Layer 10 of a small transformer language model trained on English Wikipedia (14 layers, counted from 0, width 128).
A neuron's activation on a vector x is GELU(gate . x) times (in . x), where the dot is the dot product.
The model reads these tokens: " in" " " "201" "2" "." " It" " report" "ed" " on" " stud" "ent" " ev" "ents" " and"

The vector x that enters this layer's MLP at each token. A number n stands for n times 0.035.
0 " in": -32 41 49 37 12 -45 -38 -47 -4 20 45 -2 -53 -3 -82 -3 21 -49 21 -16 18 -38 7 28 11 37 5 17 -77 18 -9 -28 24 -1 5 21 19 2 6 -12 6 23 18 18 24 -43 -31 -39 -2 -20 10 -8 -10 87 9 16 -9 26 31 -16 -14 18 -36 -5 -4 12 -8 -22 23 66 20 32 -14 16 -9 -52 0 -5 4 40 -25 -31 12 3 15 -67 -17 -10 -8 45 -8 12 -7 5 16 -11 9 -23 -32 20 54 -6 9 -66 -27 27 47 5 -20 -6 -18 -5 19 28 1 -42 2 -22 14 -56 -11 28 15 9 34 7 -14 -9
1 " ": -11 52 34 46 -4 -47 -39 -30 2 11 44 0 -48 -4 -56 -1 10 -31 25 -17 0 -40 -9 18 4 31 19 18 -68 23 0 -35 39 -13 -9 8 12 5 33 -9 5 1 11 23 11 -61 -36 -49 4 -25 0 11 -21 66 27 22 -21 29 22 -24 -23 4 -32 6 6 7 2 -35 26 50 35 1 -38 22 -27 -10 18 -14 -8 54 -18 -36 26 18 36 -52 -12 5 -42 49 -11 36 -19 0 13 -16 24 -22 -24 33 33 -11 10 -50 -27 27 67 16 -17 15 -18 -2 -2 19 0 -53 -22 -43 8 -66 22 19 16 13 43 9 -17 7
2 "201": -20 18 70 44 -34 -29 -30 -41 -14 -20 28 4 -19 11 -30 16 -29 -39 26 -9 2 -50 4 35 -26 45 -5 13 -65 24 21 -14 4 -22 -25 23 -3 20 -6 -5 -14 41 23 -3 -25 -6 -40 -39 -10 1 18 29 14 60 4 29 9 13 26 -5 -14 17 -7 22 21 33 14 -30 30 24 33 -8 -58 50 -1 3 -5 -5 38 27 11 -28 11 36 51 -56 4 -12 -29 2 2 49 11 5 1 -28 -3 -34 3 27 31 17 -19 -43 -57 26 22 -9 -23 -18 -36 28 -9 21 13 -35 -53 -49 -32 -37 23 -31 36 20 68 36 -21 23
3 "2": -11 2 40 19 -36 -49 -63 3 16 -14 39 27 -67 -40 -45 12 -36 4 44 -43 40 -27 27 8 -1 -3 23 8 -10 25 -2 -7 -6 -9 -41 10 -21 11 10 11 0 18 16 5 39 -13 -32 0 -2 -15 32 26 9 73 1 -2 3 38 21 23 -13 40 -10 -21 -11 26 8 -28 49 41 37 11 14 1 34 -6 17 -21 18 27 -1 -26 4 55 46 -64 20 -30 -20 53 4 -14 16 -28 20 -44 15 -45 -32 41 65 -30 4 -34 -32 18 28 17 -36 13 14 22 4 -6 18 -21 43 -35 -20 -40 -6 -32 0 11 28 -2 -38 -48
4 ".": -12 23 16 29 -5 -28 -27 -42 3 22 2 12 -43 -26 -54 -7 -17 3 69 -30 11 -42 -5 15 19 24 38 21 -75 38 -20 8 49 11 -11 14 28 0 6 1 8 36 16 10 19 -47 0 -11 1 -8 14 -4 -29 78 5 24 13 20 54 13 3 36 -33 1 -24 7 -7 -29 16 94 24 -8 -11 1 -22 -23 0 -6 7 62 -27 -32 24 12 28 -79 9 -17 -11 30 -30 23 -13 -8 -4 -50 4 -25 -31 -3 60 -45 14 -31 -20 12 46 4 -37 -11 -15 20 -3 -13 -7 -16 -9 -22 -25 -64 9 13 5 18 30 -4 23 -25
5 " It": 8 5 28 15 10 -31 12 1 15 33 5 8 -16 0 -44 8 9 -9 59 -16 24 -69 9 -11 20 30 31 15 -32 35 -44 37 -7 -2 -28 -9 -11 -33 -8 -7 27 -12 25 57 18 -54 -13 -30 -7 -44 2 -60 -10 51 19 23 45 20 21 -14 -5 -20 -17 -5 -6 49 9 -40 10 35 -25 -35 4 18 -26 -58 23 17 3 35 5 -30 -18 -33 49 -69 14 64 -41 32 28 26 2 27 4 -25 0 -37 -35 11 53 10 -23 5 -31 0 16 6 -52 18 -23 32 -4 1 58 8 -10 10 -28 -34 -14 0 16 35 0 11 -59 -35
6 " report": -8 -17 59 18 2 -20 -42 -18 -29 0 0 7 5 -16 -26 15 9 10 -7 18 -9 -44 27 -4 53 67 45 -18 -16 -2 -41 -5 6 -8 14 14 20 6 -11 -37 -6 19 15 14 15 -81 -43 -11 14 -15 28 -18 -8 60 20 32 27 13 40 22 20 41 -12 11 12 29 0 -47 -24 56 27 3 1 14 5 -4 0 -8 14 29 41 -38 -7 35 50 -78 0 12 -40 93 19 10 27 41 33 12 -13 -34 -25 3 70 30 -31 12 -6 7 13 17 -17 23 27 5 4 9 14 -13 -32 3 -10 7 -42 -1 31 -17 40 -40 -18 -35
7 "ed": 4 10 35 12 22 -62 -22 -22 -2 2 15 4 -34 -7 -49 0 22 7 11 -20 15 -54 -18 12 36 41 71 -14 -27 21 -29 -27 23 2 -2 10 8 -25 3 -20 -12 47 23 47 23 -46 -23 -20 10 -16 25 14 -5 77 -15 16 -8 15 57 -12 20 26 -7 -16 3 18 -20 -8 24 70 31 -17 -1 15 17 -34 -9 -42 22 23 20 -53 40 -2 40 -42 -11 23 -9 56 43 40 6 14 40 -11 24 -27 -50 -10 75 -8 -18 11 -9 24 -25 33 -35 28 -31 -6 -8 11 40 -2 -5 -12 -6 15 -55 27 39 -10 15 -24 -17 -36
8 " on": -40 14 63 55 22 -46 -41 -53 -6 -7 33 -5 -39 2 -81 -6 5 -21 41 -4 30 -62 -18 16 17 39 19 -2 -63 14 -27 10 26 26 36 34 3 -12 -36 12 -19 31 11 18 -8 -14 -18 -7 -30 13 -18 -4 19 79 11 24 22 -6 60 -20 5 22 -27 -45 25 -6 -16 -37 19 53 25 24 25 38 2 -19 -12 -41 -1 -7 7 -44 48 -18 44 -44 -38 -8 5 18 11 -2 -5 21 35 -25 10 1 -49 16 69 -1 -7 -20 -4 36 3 19 11 -2 -54 -23 1 33 7 -4 2 17 2 0 -18 13 21 -4 13 0 -26 7
9 " stud": -22 28 26 18 17 -37 -12 -5 -8 -16 31 17 0 -6 -39 10 -16 11 24 -13 5 -47 -22 -16 17 45 41 0 -10 43 -50 -56 23 9 22 -4 -35 65 -9 -8 13 3 17 28 -45 -36 -12 -3 -15 7 48 11 24 26 39 52 20 19 34 12 3 15 -47 -25 42 27 54 -49 49 33 24 39 -16 33 6 -53 -8 -1 16 -1 10 -56 -22 17 7 -24 -23 18 16 34 -8 59 46 10 29 -4 13 2 -33 34 38 -2 -1 5 -22 55 44 21 -4 13 8 -17 -42 27 -45 -29 -15 -21 -3 -27 -19 -50 39 12 25 -18 -51 11
10 "ent": 3 50 57 38 -15 -16 -47 17 -1 -16 20 -34 -23 25 -88 -1 -23 18 35 14 3 -16 -6 -7 9 47 24 12 -4 28 -76 -31 27 13 4 -1 -35 27 -10 -6 20 20 20 -5 6 11 -24 -18 9 11 -10 0 6 72 23 64 -16 26 -4 -31 -19 48 -47 -36 15 31 -16 -43 -9 36 9 -10 18 -3 -1 2 8 7 22 6 29 -56 -3 22 40 -69 34 -18 -23 4 45 62 10 -17 10 59 -22 -29 -30 28 64 -3 31 23 -6 -4 2 -12 18 16 -20 12 2 13 5 -27 21 -42 7 -16 3 7 -11 -22 14 -14 -39 -51
11 " ev": 2 58 38 39 1 -33 -41 2 -13 -13 6 15 -26 9 -24 5 5 -13 29 -18 -15 -93 -14 23 -12 20 14 -14 -3 0 -24 -8 9 -14 -44 12 -10 -4 -5 41 13 6 41 26 23 -40 -4 -57 -9 -19 8 21 3 -12 38 1 -18 29 42 -6 32 -13 -52 -57 24 2 -2 -41 21 60 -3 63 -15 2 -29 -5 28 12 38 34 26 -10 3 57 13 -57 9 -14 -13 59 -47 56 9 46 21 -27 -32 -8 -9 21 53 -9 -4 -12 -16 9 14 33 -50 11 5 -44 2 19 36 -1 22 8 -11 40 -37 -20 41 14 -15 7 -48 -7
12 "ents": -9 43 67 30 -15 -18 -76 -26 51 -5 9 13 -14 -9 -77 -11 -35 2 43 2 -21 -3 -11 1 11 24 41 12 -33 2 -15 28 -10 -1 -31 12 -9 -4 32 -21 -30 22 16 9 27 -45 -26 -5 -44 -51 -28 17 22 74 27 38 -27 14 40 40 -13 58 -33 -28 -28 28 -27 -32 -4 16 51 16 7 -17 15 9 26 8 17 13 11 -20 2 -4 36 -36 3 6 -18 22 23 39 23 7 35 -20 -24 -41 -8 16 80 -26 11 -5 -31 54 6 -2 -36 -9 5 32 31 4 28 -11 13 -21 -9 10 9 2 -7 -51 51 -10 -4 -27
13 " and": -27 18 46 49 -3 -25 -37 -19 -1 1 30 23 -26 -19 -52 -18 -1 9 9 -35 -20 -84 7 10 -8 37 14 -33 -14 28 16 5 46 15 -41 27 -2 22 6 -13 -9 39 42 38 15 -32 -8 -20 -16 -31 -9 -28 -22 83 4 51 -15 30 24 -42 -6 17 1 1 -8 20 25 -37 40 36 26 16 27 18 -2 -34 53 2 23 -13 -16 -37 -1 -24 33 -42 -5 -9 -13 43 29 33 -24 3 75 -27 -9 -3 -77 17 41 -1 1 17 -8 33 2 -18 -29 0 -10 36 20 49 37 -14 -23 9 1 -18 13 10 -1 -5 35 -23 -40 -32

Each question shows the input weights of one neuron of the MLP. A number n stands for n times 0.0091.

n43 gate: -1 0 -11 8 -3 -6 -13 -22 -8 13 -3 0 -13 9 8 10 -3 16 -14 -8 -3 -4 -22 10 20 24 -33 -40 -31 -26 -19 1 -3 13 2 11 -7 21 6 -20 -1 -38 22 8 -9 16 -19 2 -3 10 -21 5 -21 35 6 -10 -26 -13 1 -1 -11 24 -23 12 29 -43 -18 -10 0 -36 -7 10 24 -16 25 11 14 -5 10 -13 -4 -19 43 -6 13 -4 16 -1 6 8 -26 -26 3 -16 -32 11 -9 -18 22 1 -3 11 -11 16 27 25 13 -12 5 5 -7 26 -19 -7 20 8 -1 8 4 -1 8 20 -11 40 -11 32 7 -19
n43 in: -1 -10 6 -21 -6 1 -26 20 1 12 -10 -31 32 -40 24 1 -8 -15 -21 28 16 12 -9 23 -27 1 -10 -19 -11 1 3 41 16 -18 18 -1 -27 -12 -11 34 33 -8 21 19 14 2 -28 -45 4 31 1 -16 -12 -11 5 -14 -6 -6 -10 23 -3 -2 1 19 -20 9 -14 3 -3 22 -9 -26 -19 3 3 -6 -7 24 16 1 23 -11 -2 4 23 -11 -28 6 -32 -1 -10 -24 36 10 -25 2 -5 -14 5 -17 39 -5 11 -8 -6 5 18 13 1 -2 -6 -11 8 25 1 -4 5 2 -19 39 -5 30 37 -16 -12 17 22 -9
It fires most on token 9 " stud"

n30 gate: -16 -13 -9 -26 -31 2 -2 -7 26 -1 5 15 -7 -6 10 -17 7 -8 10 39 33 6 4 -21 -18 -11 36 15 10 -6 -6 -11 -39 1 -8 -6 -47 -5 30 8 13 -21 -8 -10 -7 -9 -5 -26 0 12 -25 -17 -2 -20 37 -9 -21 -15 -10 17 -10 14 -11 12 -1 -12 15 -7 -11 -15 -20 10 9 30 8 -48 -15 -5 -35 6 -20 4 -16 -12 -7 -18 7 -25 -23 36 -16 4 6 2 20 21 30 -13 9 -30 0 12 31 -12 40 14 7 6 16 -26 -8 11 0 -20 -10 16 -27 -9 18 3 9 -17 16 -2 -9 -5 -5 34
n30 in: 16 -26 14 -13 -13 8 -15 -5 -10 -14 1 -4 25 -6 -36 -42 5 -18 -17 16 -1 6 17 -9 -3 4 44 -18 -10 6 -13 11 -7 -2 -13 42 41 17 13 -12 25 -42 -23 1 -7 3 14 12 3 -7 -18 -6 10 1 16 -2 9 14 13 -5 -4 2 18 17 13 7 -4 -1 1 -21 21 -22 -11 -4 -5 -34 -8 -10 14 16 -42 9 22 7 -50 -1 5 -12 2 11 0 38 -16 36 24 11 -12 -14 -30 55 3 12 -5 -1 -26 -11 -32 1 47 -15 -9 -8 11 -12 12 35 -13 34 16 -38 -18 -18 12 -6 -16 35 4 -19
Its three highest activations, in order, are on tokens 9 " stud", 3 "2", 11 " ev"

n197 gate: 9 -11 4 16 -5 46 -34 10 4 1 -11 4 20 -18 10 25 12 9 -25 -6 -12 11 3 -6 -29 -5 22 17 -4 -21 31 11 -28 -17 16 -23 -13 -22 -4 8 14 -20 2 18 39 -3 17 -9 -1 -51 7 0 5 1 0 -4 -34 44 13 9 -16 51 -10 8 4 33 -21 -5 -3 13 12 -4 5 8 -4 10 -9 7 20 -16 -37 16 18 -24 -55 -8 -11 12 13 -22 12 -5 -1 5 11 -2 -3 -16 15 -14 8 4 5 9 -10 35 -5 -12 13 -30 -24 11 4 -28 -9 3 9 9 16 -22 2 -31 -1 -16 23 -1 29 -18
n197 in: 11 23 15 31 2 13 -6 12 4 22 -19 9 -34 12 -20 -4 28 18 -42 -5 -11 15 17 -30 6 -23 13 -2 -11 -14 -15 -11 42 -9 -49 -8 3 -19 -29 -32 9 16 -28 -6 -4 -10 20 -4 -5 -28 -2 23 -7 30 -2 -34 -23 11 5 -11 5 30 7 17 8 5 -14 -23 3 12 -34 -9 -32 2 -6 3 17 -6 -5 -19 7 -25 55 -15 -11 -12 5 -25 -9 30 -2 16 -26 17 -12 14 -59 32 3 -4 1 46 6 21 30 8 43 29 2 -7 -33 -26 -1 -13 -13 11 -11 -8 -15 18 -1 -6 -10 14 17 0 -20 -16
It fires most on token 12 "ents"

n50 gate: -5 27 -6 6 -31 24 8 -18 8 -3 -14 25 3 15 1 22 28 -22 15 -1 0 9 14 9 1 -18 -9 -21 -9 32 27 -45 4 -4 -20 6 0 8 -3 -11 4 15 -1 36 8 7 40 10 -13 -12 -11 -15 1 17 9 -12 -6 20 27 -12 -30 -2 12 30 16 -8 -29 -12 1 -7 -1 24 9 -22 23 6 -44 24 -4 21 -11 30 13 -17 -7 -6 5 -41 -19 11 -9 22 -13 -2 -18 -20 1 -5 7 5 -17 -18 29 51 -25 -14 8 7 33 -2 -4 20 0 39 -35 16 -3 -1 11 24 14 20 -27 15 22 22 2 -5
n50 in: -2 -15 -54 5 -1 27 22 4 -13 -18 4 -26 1 10 -13 -29 -10 -32 5 4 21 -31 -1 8 -2 16 43 -17 25 -1 25 23 -31 13 -12 22 -26 -10 -20 -32 -27 4 -21 -15 12 10 30 0 16 2 -16 22 22 -16 10 7 -23 14 6 -5 -25 -19 -26 -3 -46 -22 15 15 3 -8 39 9 -19 29 -23 -9 -5 15 -14 19 10 -31 -5 -36 40 13 21 -9 -17 16 -17 3 -26 -20 -17 9 33 -15 -62 0 6 -1 -2 20 10 -4 -1 5 5 28 9 -32 -3 8 -19 24 -16 -1 20 -7 15 34 1 -38 -12 10 38 28
On which token does it fire most, and how strongly? 3 "2", at about 0.4

n81 gate: 19 7 -18 13 2 -20 -8 34 40 10 2 -45 11 8 16 -29 0 1 1 -28 -65 27 16 -2 -7 -13 -6 47 30 17 20 -20 29 -13 12 -10 -2 19 -23 18 15 -24 17 -14 6 -16 38 14 35 25 4 -13 -7 -41 -7 -1 7 15 10 10 -39 10 -37 4 30 18 -32 -2 7 12 -16 -5 14 -23 -4 27 -1 18 -2 -3 -10 -30 -16 0 1 2 31 7 18 11 -14 -10 -29 -4 10 -1 26 -30 -17 -13 17 -12 -24 -21 12 -6 5 26 13 -13 -7 -5 20 8 14 32 -1 -8 -3 2 -5 6 7 14 21 3 16 -31
n81 in: 36 35 18 22 -22 -14 -26 -14 30 6 -2 6 4 23 -32 -32 24 6 -5 17 26 33 13 -3 3 9 18 1 -22 15 -16 9 -16 10 22 3 40 -12 -28 14 -38 -10 -21 26 15 22 28 6 8 18 8 -36 -11 -20 6 -3 -16 -49 -32 -12 19 44 22 31 0 18 21 -26 -17 17 20 2 18 45 5 -47 -15 -17 9 -2 -31 17 10 28 -14 -34 12 28 -14 -50 3 -1 20 -4 40 1 -24 17 21 6 -8 31 -4 9 -16 -13 3 20 7 23 6 41 -12 26 -14 6 -37 -37 21 7 -7 18 9 1 -22 -10 26 24
It fires most on token 10 "ent"

n224 gate: 11 -7 11 -36 14 -22 -53 -6 -12 2 -3 14 -2 -13 2 33 -21 -8 -23 3 -42 38 9 31 16 -31 14 23 8 14 2 -28 -31 -18 2 -48 -10 15 -3 -12 11 -32 20 9 12 10 -8 -15 -5 -55 1 -27 -20 20 -16 1 22 -2 1 -1 41 11 -11 6 2 -36 6 -31 24 27 -1 -3 -2 -24 21 -13 5 -7 12 -16 -27 -1 19 23 -5 39 -2 5 -9 4 19 21 -7 27 5 27 5 -24 2 12 4 11 -2 -16 28 -4 11 -9 8 -34 1 -20 -32 8 -32 9 9 14 -25 18 9 16 1 -6 -25 -16 4 -34
n224 in: -14 -1 29 1 -35 -27 -1 18 12 31 13 -15 -22 -5 -14 -2 -33 -5 -20 4 -3 7 1 -10 -16 40 12 15 -20 19 7 -5 -1 2 -10 -31 -19 -19 5 -39 -2 18 7 -47 7 3 1 18 25 5 -7 21 5 22 -31 4 12 11 -24 4 4 1 22 26 -7 14 0 24 -22 -7 56 5 8 -25 13 -5 -21 14 2 -24 -18 17 9 -3 10 9 -35 -4 9 11 19 6 -39 26 -31 14 38 -35 -1 2 11 14 4 -17 -11 10 18 17 15 -17 -4 6 6 17 27 29 -10 -1 16 23 -19 42 31 -25 15 -2 53 -23
Its three highest activations, in order, are on tokens 7 "ed", 6 " report", 12 "ents"

n182 gate: 1 7 -10 24 -15 -9 -36 -67 19 23 -30 -7 -33 -13 30 -3 19 26 13 20 42 18 12 52 8 15 -17 -68 -14 -16 -39 -1 1 -16 19 8 -30 -2 44 3 9 -21 25 8 -17 -9 1 -19 -7 -5 -5 18 -13 -47 2 0 4 11 -3 20 8 45 12 5 -13 27 -8 2 -24 -1 -17 -15 -5 23 4 11 26 19 8 20 -21 8 48 1 -7 -12 27 -20 -11 -13 -1 -6 -22 -25 -30 14 -4 -2 31 -20 -7 -4 24 8 14 21 0 15 4 -1 9 22 -6 7 18 31 -15 -3 -11 31 -19 3 12 4 -15 -16 12 -16
n182 in: -20 4 -4 15 -20 1 11 5 10 10 43 -25 -8 -4 -28 34 33 14 6 13 11 26 6 41 -11 24 -8 -13 -14 1 23 10 8 -14 -4 -16 26 -5 17 -44 30 -19 -4 -9 3 37 19 -3 29 -17 16 -11 7 25 -18 3 -21 -43 -10 2 -21 10 -32 -6 11 -28 -21 -38 -24 0 22 14 -6 5 16 6 -10 33 -25 -15 -6 13 19 20 55 16 19 -16 -19 0 18 -19 -4 25 -27 -33 -9 35 0 -17 -11 -17 9 27 -17 4 -27 -47 -10 -29 21 3 -24 38 -33 -29 4 -25 -4 -22 -4 -24 -13 6 23 -1 -10 -5
Its three highest activations, in order, are on tokens 4 ".", 12 "ents", 5 " It"

n39 gate: 7 34 -19 24 -3 -8 5 -20 7 32 18 -39 5 -12 -30 4 9 10 12 8 -13 -5 10 8 53 -6 9 -23 12 50 13 20 -7 -8 19 20 -7 -1 -21 -23 -21 -14 -5 26 3 32 -8 -5 7 11 -3 6 7 -24 -7 -17 -24 -14 4 -3 -23 -2 0 5 -6 2 4 20 -17 13 -19 1 26 14 -23 12 15 -6 9 -8 -32 31 -34 32 11 -20 9 -18 8 -12 -45 1 -14 -21 -9 13 -60 -8 17 -10 -19 -5 -2 31 8 23 34 -19 15 -5 -13 -10 -5 -20 25 -37 23 34 7 2 29 -1 -27 -16 -9 -15 4 -4
n39 in: -6 2 15 -12 38 -19 -24 7 17 -6 -38 16 -19 21 10 15 -6 -15 7 -7 -27 -38 -11 -1 -15 -18 -24 21 -44 -9 12 -5 -9 -6 -44 -8 -12 -29 2 10 -8 3 13 -16 -13 -22 -27 23 27 -2 8 -21 18 -1 -12 1 -28 2 -15 9 22 21 -34 14 -10 -11 16 7 -33 -19 -12 -19 5 -12 5 28 -9 -5 5 16 38 -23 -15 2 7 4 -30 -19 39 3 5 5 -34 24 -22 -7 15 3 19 10 0 7 1 -18 19 34 -15 14 -1 -10 11 -26 -15 -17 39 19 1 27 -49 -27 4 -30 -36 -20 7 33 14 -25
On which token does it fire most, and how strongly? 13 " and", at about 0.15

n15 gate: 6 15 -9 -5 -1 10 0 -13 -14 27 13 30 -14 17 45 13 -12 10 3 -19 4 11 -15 -2 -24 15 -4 11 25 -6 20 -23 28 29 -2 9 -31 10 28 20 9 30 13 -30 -20 7 9 -9 -16 -18 15 -34 17 0 -31 30 -27 32 -11 3 -27 19 35 8 -25 27 1 17 -19 -2 8 4 3 -32 -12 19 17 -1 24 -25 5 19 33 -10 0 -3 -6 1 -25 29 14 28 -39 51 19 20 5 42 -8 3 11 19 9 35 9 38 5 0 -9 -22 45 -9 31 -20 -19 34 27 -30 4 -7 2 -9 20 16 20 -13 28 -3
n15 in: 9 18 0 52 21 2 -14 2 39 -6 -25 -19 11 15 -18 8 -3 6 -20 22 7 -40 -21 -4 22 -3 23 -2 -19 21 -11 -31 -14 33 -4 -13 24 -14 -15 -8 -6 10 20 -26 4 -8 10 -2 -1 30 -31 22 36 -7 3 -24 7 37 -23 -3 24 -5 -7 19 23 -10 -10 -10 34 13 -38 -9 6 -52 15 -23 -9 -15 43 -20 -12 3 -12 -16 -21 -2 17 -3 0 10 -11 -28 5 20 -6 -7 -19 -23 -52 28 12 -59 -13 -1 6 5 -10 19 6 3 -17 -6 -23 22 2 4 13 -1 7 38 16 5 -19 -1 32 8 -1 34
It fires most on token 13 " and"

n91 gate: 60 26 -15 -11 8 7 -3 -2 14 -1 19 21 -1 -16 -1 2 23 -4 21 10 -22 12 11 23 -10 -51 -10 22 11 7 -5 10 -23 -12 9 34 -31 8 -20 -4 -16 6 10 34 -17 1 20 -8 5 -11 14 -3 -22 -10 -7 -3 -12 -10 3 -67 9 15 -18 21 23 1 15 -15 -12 -30 8 -29 -13 17 11 37 4 -12 -21 -3 8 -6 2 -24 37 -2 -33 -10 9 19 50 -4 34 37 -39 0 5 4 34 -9 11 2 12 1 13 -2 -5 -15 32 24 40 10 29 12 23 27 -1 5 -18 -8 12 -37 14 6 -3 -20 15 18
n91 in: 13 -4 29 -14 -11 -4 3 -32 44 -33 -3 6 -30 -10 10 -16 -26 -52 13 6 -14 -5 2 -35 -34 -1 -38 -20 -5 34 24 1 -16 20 58 7 39 -22 -8 -37 1 3 1 20 20 -52 -11 -6 13 -29 -12 -1 24 -14 -29 -12 48 12 -19 -8 -9 -38 -8 -11 32 18 3 44 21 28 -3 8 -3 3 -23 1 0 5 -36 15 12 -11 8 37 20 18 39 0 4 -19 9 -9 20 18 14 -20 3 16 -12 6 -2 14 -9 11 19 0 10 47 5 -24 4 47 5 1 -39 9 32 -13 30 5 26 8 -18 -28 -7 13 4 43
On which token does it fire most, and how strongly? 10 "ent", at about 0.42

n112 gate: -46 0 25 3 18 13 -23 -19 -17 -21 20 -3 -10 3 -24 33 16 -13 16 -16 -41 22 -2 -7 38 1 28 15 7 7 -5 -5 -23 19 4 5 20 0 32 12 26 9 15 9 -5 15 -5 -16 -18 -19 11 21 9 -18 -7 -3 -2 7 -30 12 -20 1 18 -7 10 -17 -6 23 -29 5 -4 3 -43 5 -11 28 23 1 37 19 -3 -15 13 -9 -32 -5 11 22 8 3 4 -15 26 16 12 11 21 -14 -8 12 -32 6 8 -2 25 -25 4 28 -20 -33 14 -30 -53 -23 -8 14 -5 -31 33 17 8 -4 7 26 22 -13 20 -27
n112 in: 4 -26 -3 -12 11 2 17 18 19 1 3 1 17 -6 7 -24 -10 23 -41 -8 11 11 22 3 7 18 -1 -24 -33 15 8 17 -31 42 -5 -38 -11 0 34 -8 32 15 -46 7 20 29 8 -19 6 -21 -3 46 -56 24 -46 -14 -43 -11 -11 10 3 2 5 -7 9 42 -2 19 1 17 45 21 12 7 -16 12 -11 3 -28 7 -18 56 -12 -17 -18 1 1 7 -45 6 -20 1 28 -40 10 -34 18 7 4 3 -20 9 -59 14 -15 1 12 12 -14 33 9 -16 5 20 11 -15 -6 4 -7 0 14 2 -18 -23 22 28 -19 8
It fires most on token 8 " on"

n90 gate: 11 1 -22 -35 -36 -26 1 18 -9 -14 5 8 6 -5 -2 -2 -35 25 1 21 -33 9 24 -6 2 -7 -19 -19 5 -34 42 -17 -39 -4 25 10 5 18 -3 -34 -7 -8 -1 -32 42 -11 16 -29 9 24 23 12 21 -7 20 -42 -18 53 -3 11 2 -2 21 15 -20 -35 -8 8 1 -22 9 -5 -17 1 -6 -17 -3 -19 -8 -3 33 15 37 -5 -3 -11 -26 -6 8 -6 14 1 -36 0 -11 -9 11 -3 6 6 9 -20 -12 -17 12 -27 1 -3 -6 7 -17 7 -1 10 -9 -3 -21 12 -43 21 -37 18 9 19 2 25 12 -44
n90 in: -7 -38 -19 -7 -12 -11 -17 -13 -4 6 48 59 -23 -2 11 -5 -11 -24 0 1 6 6 1 -26 7 3 -6 4 -28 26 1 42 -5 -29 3 9 24 4 -8 -13 0 -7 -10 5 44 -4 9 -1 17 -2 -20 -48 -8 -26 10 17 -6 -25 1 -12 6 -9 -23 11 -3 -7 0 2 -11 -30 -20 10 17 -22 -24 -28 -39 -6 3 1 -4 -9 19 36 34 14 13 -38 -13 19 7 -32 -17 15 -28 2 -22 -27 2 -32 18 -19 -13 -5 -5 21 30 -2 3 35 31 25 4 12 37 -26 -45 3 6 4 -3 -21 23 11 -8 -1 26 34
On which token does it fire most, and how strongly? 7 "ed", at about 0.12

n231 gate: 7 26 5 -2 11 6 -10 18 -22 -5 14 -13 -3 20 8 -4 8 -27 -18 8 -7 5 -21 3 -4 -14 -38 -5 3 -13 3 -7 -14 -3 -24 35 -9 4 -13 -25 -16 27 -48 -43 -23 -33 18 6 4 -36 -24 11 -17 -7 -2 8 -36 -13 -1 -27 -26 20 31 6 -32 -37 -2 -32 4 5 -43 3 -22 -38 19 13 29 -6 -18 19 -30 23 5 -9 -5 11 -3 -19 17 -24 6 5 -28 22 2 23 8 -31 -13 -30 -1 51 -26 -4 -8 5 19 -6 25 14 -6 -4 15 25 4 -17 -1 -19 -3 23 25 4 14 41 -5 -11 14 35
n231 in: -16 32 -3 34 46 14 21 -38 24 -13 29 12 5 -28 9 -25 -6 9 29 -32 -8 33 30 -19 -6 -7 -13 10 7 -2 5 26 14 -14 -19 10 4 31 -40 -6 29 8 -18 53 2 12 -1 43 -11 -2 -16 -32 -14 16 -11 10 -20 29 -5 -3 -22 -26 -13 23 -3 6 -6 18 -41 9 -8 23 1 -1 -10 7 15 -17 -10 -4 -46 23 -5 9 11 -40 -5 14 -4 -17 22 -21 7 1 2 -26 3 -34 -21 -6 3 -9 -1 40 -13 -12 -7 14 -6 -15 -12 -18 -12 -42 15 23 -4 1 -1 -28 -3 5 4 5 19 45 -34 -12
On which token does it fire most, and how strongly? 1 " ", at about 0.27

n168 gate: -24 11 -6 -14 -6 36 -15 45 -7 9 -19 -22 -6 6 4 -22 17 -10 -8 4 -43 -9 24 -5 -9 4 28 3 17 -1 6 10 6 -12 28 -8 -12 8 -29 14 -30 -38 9 -3 -30 -10 8 -29 -28 1 11 -12 -47 -4 15 5 -1 -28 -4 -12 5 1 -25 -5 -29 5 -5 -6 43 16 -22 -13 0 -13 -11 3 -10 30 3 28 6 21 -17 -40 29 -4 -6 4 -6 -3 8 -28 21 -2 -36 2 8 2 -26 12 1 4 12 -22 7 16 12 -9 9 5 37 2 28 3 13 22 33 -48 21 17 16 -9 -4 18 -27 -14 37 20
n168 in: -13 14 21 -11 -28 -10 21 -11 -24 13 46 -25 28 4 3 5 -26 -30 14 27 12 -42 42 -31 6 3 -8 -12 0 20 13 16 5 4 -9 13 39 -8 -14 5 18 -12 -56 15 22 5 38 35 17 -22 -8 3 1 -2 -26 -18 19 -15 7 30 10 -4 -13 -12 -11 0 4 47 -13 -16 23 35 22 24 1 30 -16 1 -25 -1 -19 2 8 16 1 48 16 17 23 -29 -1 -9 6 45 44 15 7 -28 29 13 -6 40 -18 -10 -7 15 18 26 16 -10 -4 -19 -4 -6 42 6 -18 5 -19 -3 -30 2 20 -30 26 -1 9 4
Its three highest activations, in order, are on tokens 10 "ent", 4 ".", 1 " "

n191 gate: 3 2 -9 9 -6 8 -9 -16 18 32 -44 -11 -32 17 -37 3 9 -7 5 26 -24 3 -18 12 8 -6 -21 -12 19 -21 -18 29 27 -8 -3 14 12 -21 -42 -36 -20 29 -16 11 -18 5 -11 -1 -8 9 34 -2 -4 6 33 -17 -24 21 2 -24 -19 4 8 30 -32 -10 -8 29 12 -3 12 48 -21 15 -20 -46 8 1 33 14 -17 6 -2 -1 -3 15 3 -12 13 -21 -22 -2 -8 12 -25 -22 24 -16 21 20 -12 10 8 -12 -27 -19 17 -3 -9 25 8 6 -5 5 -11 2 -8 -18 39 5 -10 11 5 -23 -12 -15 -11 0
n191 in: 31 -19 -17 -26 15 -1 40 29 -16 2 12 -3 -18 -22 -9 -57 10 -22 17 5 -17 45 -21 -3 -1 -20 -20 -1 14 4 -32 -3 6 11 39 4 7 -22 12 34 39 24 19 -5 -4 -41 -15 -5 9 27 12 -51 -3 7 35 -24 20 -43 -18 28 7 18 -28 8 -8 20 8 17 -5 -1 -2 28 -8 15 6 -7 -1 -9 -16 8 -1 -44 10 7 -22 34 22 -8 8 -10 8 -1 20 28 14 2 -4 -4 -31 29 26 -24 -15 -12 -9 -6 3 19 9 3 -1 14 22 0 4 -11 -1 27 -17 -30 -7 33 -13 -8 41 -41 -22 -12
It fires most on token 0 " in"